Layer 15 of a small transformer language model trained on English Wikipedia (23 layers, counted from 0, width 64).
Take only the direct path to the model's output, skipping the later layers: a vector added to the residual stream pushes a token's score in proportion to its dot product with that token's output vector.

Output vectors of the tokens that the questions are about. A number n stands for (n - 500) times 0.0041.
"Known ": 400 442 529 569 283 508 69 553 634 654 447 418 423 585 510 688 558 354 513 551 846 420 355 365 467 641 667 450 623 394 470 377 378 474 467 375 705 371 624 391 534 645 619 395 631 494 344 302 642 391 752 647 429 698 438 276 567 622 274 589 516 563 659 426
"career": 434 214 782 561 176 322 282 366 455 339 621 408 468 392 307 730 489 506 570 295 683 554 335 753 955 337 596 754 313 690 406 417 630 490 700 426 404 541 718 413 408 712 416 501 771 326 159 721 259 556 515 619 524 313 799 155 417 527 646 453 529 427 814 596
"ed": 504 625 514 329 558 472 523 252 533 568 362 370 584 454 523 490 313 497 529 508 554 389 493 287 541 556 511 454 533 337 601 544 488 750 521 618 310 809 405 469 538 591 567 511 660 379 575 311 641 673 518 457 353 392 357 504 540 524 725 565 496 531 524 390
"til ": 681 385 602 430 150 788 396 482 485 601 512 648 326 640 510 690 554 208 681 595 714 597 373 286 392 652 605 193 662 537 560 559 632 289 541 412 613 420 589 334 321 451 583 517 602 277 458 359 485 400 313 368 498 340 588 351 550 725 582 648 691 564 627 376
"ded ": 382 340 613 645 567 576 571 286 570 594 381 378 467 520 277 371 419 448 334 371 964 450 466 470 294 510 320 363 426 809 641 394 595 65 612 340 429 481 608 302 646 631 496 780 650 573 482 240 420 501 656 487 379 449 515 207 772 726 727 785 455 466 748 561
"or ": 561 660 211 567 554 410 417 464 378 508 440 409 629 435 391 546 347 265 503 533 440 552 459 288 651 329 548 633 408 692 493 613 833 457 411 564 561 554 590 532 731 580 587 504 580 478 522 371 649 531 507 347 353 523 340 484 392 437 512 680 380 540 695 444
"Distribu": 379 496 515 651 405 729 418 500 612 658 788 410 332 329 594 412 496 328 255 420 802 588 257 337 397 741 531 164 636 557 212 666 213 520 760 283 810 520 527 383 515 652 384 437 399 449 323 385 586 517 716 684 486 967 561 415 576 607 411 573 360 281 653 434
"acter": 531 269 654 633 652 667 603 436 679 569 560 651 325 501 420 597 334 428 340 567 858 651 113 279 724 608 588 251 298 666 209 389 259 446 817 514 546 248 607 259 491 779 636 723 709 233 457 158 409 542 570 574 696 600 354 459 503 652 315 495 486 411 463 537
"Order": 239 173 789 732 133 745 511 423 533 512 537 509 500 474 270 588 381 667 509 520 712 378 375 367 620 570 778 154 528 635 575 202 323 456 642 602 979 319 505 408 402 771 634 436 654 265 241 217 548 483 710 537 627 674 491 334 488 635 574 526 466 321 459 634
"its ": 545 531 448 460 533 851 424 584 382 470 654 634 203 399 488 639 488 520 562 387 476 398 447 385 671 651 472 342 401 694 650 694 655 384 360 496 546 468 432 460 589 537 808 801 357 378 485 396 497 266 322 352 549 450 568 625 556 257 517 550 228 718 579 334
"times": 215 439 490 447 342 632 322 248 494 496 454 328 520 353 428 590 666 412 649 631 427 463 311 930 639 661 601 53 441 684 424 294 548 481 730 534 491 477 594 426 511 750 477 760 675 431 335 564 682 549 648 510 341 521 395 454 419 542 569 448 482 499 521 554
"Ac": 540 465 553 434 503 465 533 616 510 561 629 441 419 537 588 548 554 271 387 478 488 398 426 356 355 475 538 673 429 424 297 604 350 486 521 567 532 375 542 495 494 647 585 408 428 658 357 455 554 594 716 544 520 602 462 470 512 488 517 559 541 494 510 521
"Cemet": 557 416 650 528 378 710 469 234 554 610 532 476 543 390 443 774 399 205 494 261 623 480 372 760 366 619 596 303 499 564 366 141 590 759 670 329 650 582 583 401 111 754 499 411 279 386 337 464 580 316 592 749 518 683 750 391 493 758 316 506 270 475 658 828
"//": 161 371 583 620 536 738 333 338 581 676 636 583 302 739 592 386 292 445 512 179 663 665 174 526 768 698 600 437 606 597 142 310 489 427 667 305 439 550 775 375 524 652 455 700 351 483 423 521 414 498 545 129 296 745 552 489 635 776 450 381 520 416 829 401
"-": 562 593 485 377 632 470 526 572 597 384 505 533 501 566 440 302 477 565 617 529 378 521 646 521 239 363 505 615 451 366 598 615 519 564 511 546 414 591 633 463 643 456 530 426 552 556 634 553 338 463 496 599 266 287 547 545 620 288 410 414 550 574 548 412

Each question shows what one neuron of this layer's MLP adds at an activation of 1. A number n stands for (n - 500) times 0.0027.

n137: 530 464 632 390 474 616 541 602 476 514 404 605 452 625 418 679 462 549 514 453 364 454 248 583 469 437 453 355 366 501 399 641 415 646 565 467 456 405 562 532 480 544 489 458 613 454 494 621 528 717 516 386 493 506 602 494 517 588 431 562 413 575 356 422
Which of these tokens does it push up most? "acter"

n72: 499 517 571 583 505 427 568 546 501 357 460 624 602 406 456 501 538 384 658 539 551 460 535 443 442 409 554 465 496 471 484 545 626 420 612 527 418 522 451 472 399 540 515 509 409 456 645 431 502 619 597 606 623 451 410 535 450 471 426 520 544 365 435 509
Which of these tokens does it push up most? "acter"

n215: 440 532 448 531 490 445 436 589 438 499 519 557 512 480 505 460 454 535 493 423 482 578 522 425 453 509 441 523 427 452 519 576 533 484 527 462 398 546 484 748 549 502 517 483 578 520 519 496 590 442 517 561 451 486 522 511 513 499 510 424 491 506 459 458
Which three tokens does it push up most, strongest first? "-", "or ", "ed"

n226: 516 420 459 465 422 512 461 468 476 455 530 578 548 540 524 598 536 489 572 452 375 503 529 478 416 537 548 533 491 485 521 480 534 481 444 603 517 490 438 522 522 572 542 524 386 431 611 413 538 468 511 533 445 461 532 451 453 513 606 489 448 511 542 548
Which of these tokens does it push up most? "its "

n228: 560 521 478 460 461 562 521 548 548 467 458 497 534 473 485 537 466 467 458 478 581 532 515 456 501 435 428 451 423 483 500 422 453 532 476 540 467 557 495 580 526 462 564 459 462 417 553 477 453 481 543 469 554 422 577 489 652 550 469 499 553 439 635 531
Which of these tokens does it push up most? "ded "

n92: 571 552 517 545 441 543 537 509 485 542 385 424 432 527 530 653 447 540 472 462 546 514 463 428 482 523 493 474 582 494 599 532 528 448 542 584 484 645 458 385 549 600 522 501 497 520 454 467 542 472 520 531 481 338 490 524 452 438 462 491 487 446 554 484
Which of these tokens does it push up most? "ed"

n179: 466 437 468 463 664 571 488 502 412 461 445 582 686 471 586 388 554 589 487 508 505 364 511 559 489 562 560 618 492 373 450 500 544 413 509 542 468 543 434 437 559 524 553 416 433 507 468 521 504 499 543 382 357 599 497 571 456 593 466 404 497 661 581 443
Which two tokens does it push up most, strongest first? "//", "-"

n99: 494 532 505 416 464 394 437 568 506 510 492 444 494 534 559 565 418 451 571 485 493 518 418 364 536 579 540 456 517 612 514 629 504 528 442 559 430 519 507 461 454 460 587 477 524 496 521 437 539 479 542 493 396 478 477 470 528 423 489 492 520 559 587 608
Which of these tokens does it push up most? "or "

n27: 668 540 558 538 501 550 536 497 482 544 546 440 465 562 450 498 462 469 449 590 491 408 377 469 458 436 495 456 594 507 511 538 505 441 430 527 452 555 483 515 550 498 472 373 522 520 514 426 539 650 543 504 463 463 450 501 511 616 566 566 543 522 334 399
Which two tokens does it push up most, strongest first? "ed", "til "

n227: 597 596 538 460 464 547 532 556 464 485 493 419 553 547 491 574 529 460 459 530 571 464 510 498 461 525 562 437 503 539 552 483 549 424 475 521 557 495 494 611 464 529 557 445 478 511 471 493 439 464 512 456 498 421 469 417 423 534 598 492 562 421 500 383
Which two tokens does it push up most, strongest first? "til ", "Order"

n217: 549 464 485 450 566 538 421 520 546 366 393 554 461 434 549 521 501 591 482 530 569 566 567 460 400 440 520 461 463 507 563 571 392 438 505 471 468 483 486 489 589 542 449 541 536 545 455 456 517 531 520 524 476 547 533 562 426 580 475 492 526 522 407 464
Which of these tokens does it push up most? "acter"

n173: 583 606 494 532 430 475 527 584 522 535 563 473 543 525 486 522 391 375 557 510 443 481 476 486 471 587 408 569 541 511 505 595 484 507 459 461 432 414 498 570 599 405 381 420 539 448 508 549 546 431 563 446 464 521 410 524 446 430 579 547 568 495 495 654
Which two tokens does it push up most, strongest first? "or ", "Ac"

n98: 521 453 466 564 451 461 579 416 503 450 501 573 467 517 461 532 547 517 498 489 504 515 434 460 546 562 506 522 525 476 453 492 441 472 492 570 459 581 520 322 542 618 509 550 625 450 507 545 450 480 471 583 502 518 518 580 473 528 501 427 453 504 467 441
Which two tokens does it push up most, strongest first? "acter", "career"

n100: 517 457 492 667 456 434 568 681 374 499 561 460 433 559 500 520 567 430 453 497 503 469 439 457 457 623 503 504 481 505 369 576 395 570 596 587 560 461 533 629 551 421 490 425 369 490 442 452 567 457 436 537 598 529 512 353 613 478 465 530 486 422 429 580
Which of these tokens does it push down most? "ed"

n126: 446 383 508 471 433 559 542 343 602 494 480 567 646 580 484 527 547 383 495 486 434 565 433 468 527 470 605 457 593 467 420 515 528 543 502 530 583 546 568 429 509 658 391 525 502 510 499 443 450 429 453 441 412 513 429 519 459 476 560 496 603 517 522 587
Which of these tokens does it push up most? "//"

n123: 486 650 594 554 452 436 450 521 494 553 584 583 514 400 381 425 517 489 519 409 619 589 555 379 435 543 564 507 473 456 518 475 512 524 564 486 621 504 427 359 663 618 456 438 518 369 521 583 445 474 596 571 438 604 470 384 357 528 443 447 452 478 534 586
Which three tokens does it push up most, strongest first? "Distribu", "Order", "Known "

n112: 525 448 548 540 478 487 367 471 518 460 578 539 493 464 431 535 569 429 539 560 539 496 492 543 610 521 509 432 587 460 352 542 545 471 513 547 587 415 572 590 478 483 490 635 390 449 530 443 434 494 427 494 571 506 451 485 428 461 445 419 546 502 473 585
Which of these tokens does it push down most? "ed"

n184: 443 608 491 467 498 465 578 712 413 689 532 434 456 527 384 593 467 608 507 397 423 407 398 608 436 574 343 392 422 565 495 575 396 668 339 551 444 467 425 518 537 460 505 488 500 559 485 597 590 499 666 478 538 485 387 527 569 417 468 646 614 471 479 502
Which of these tokens does it push up most? "Ac"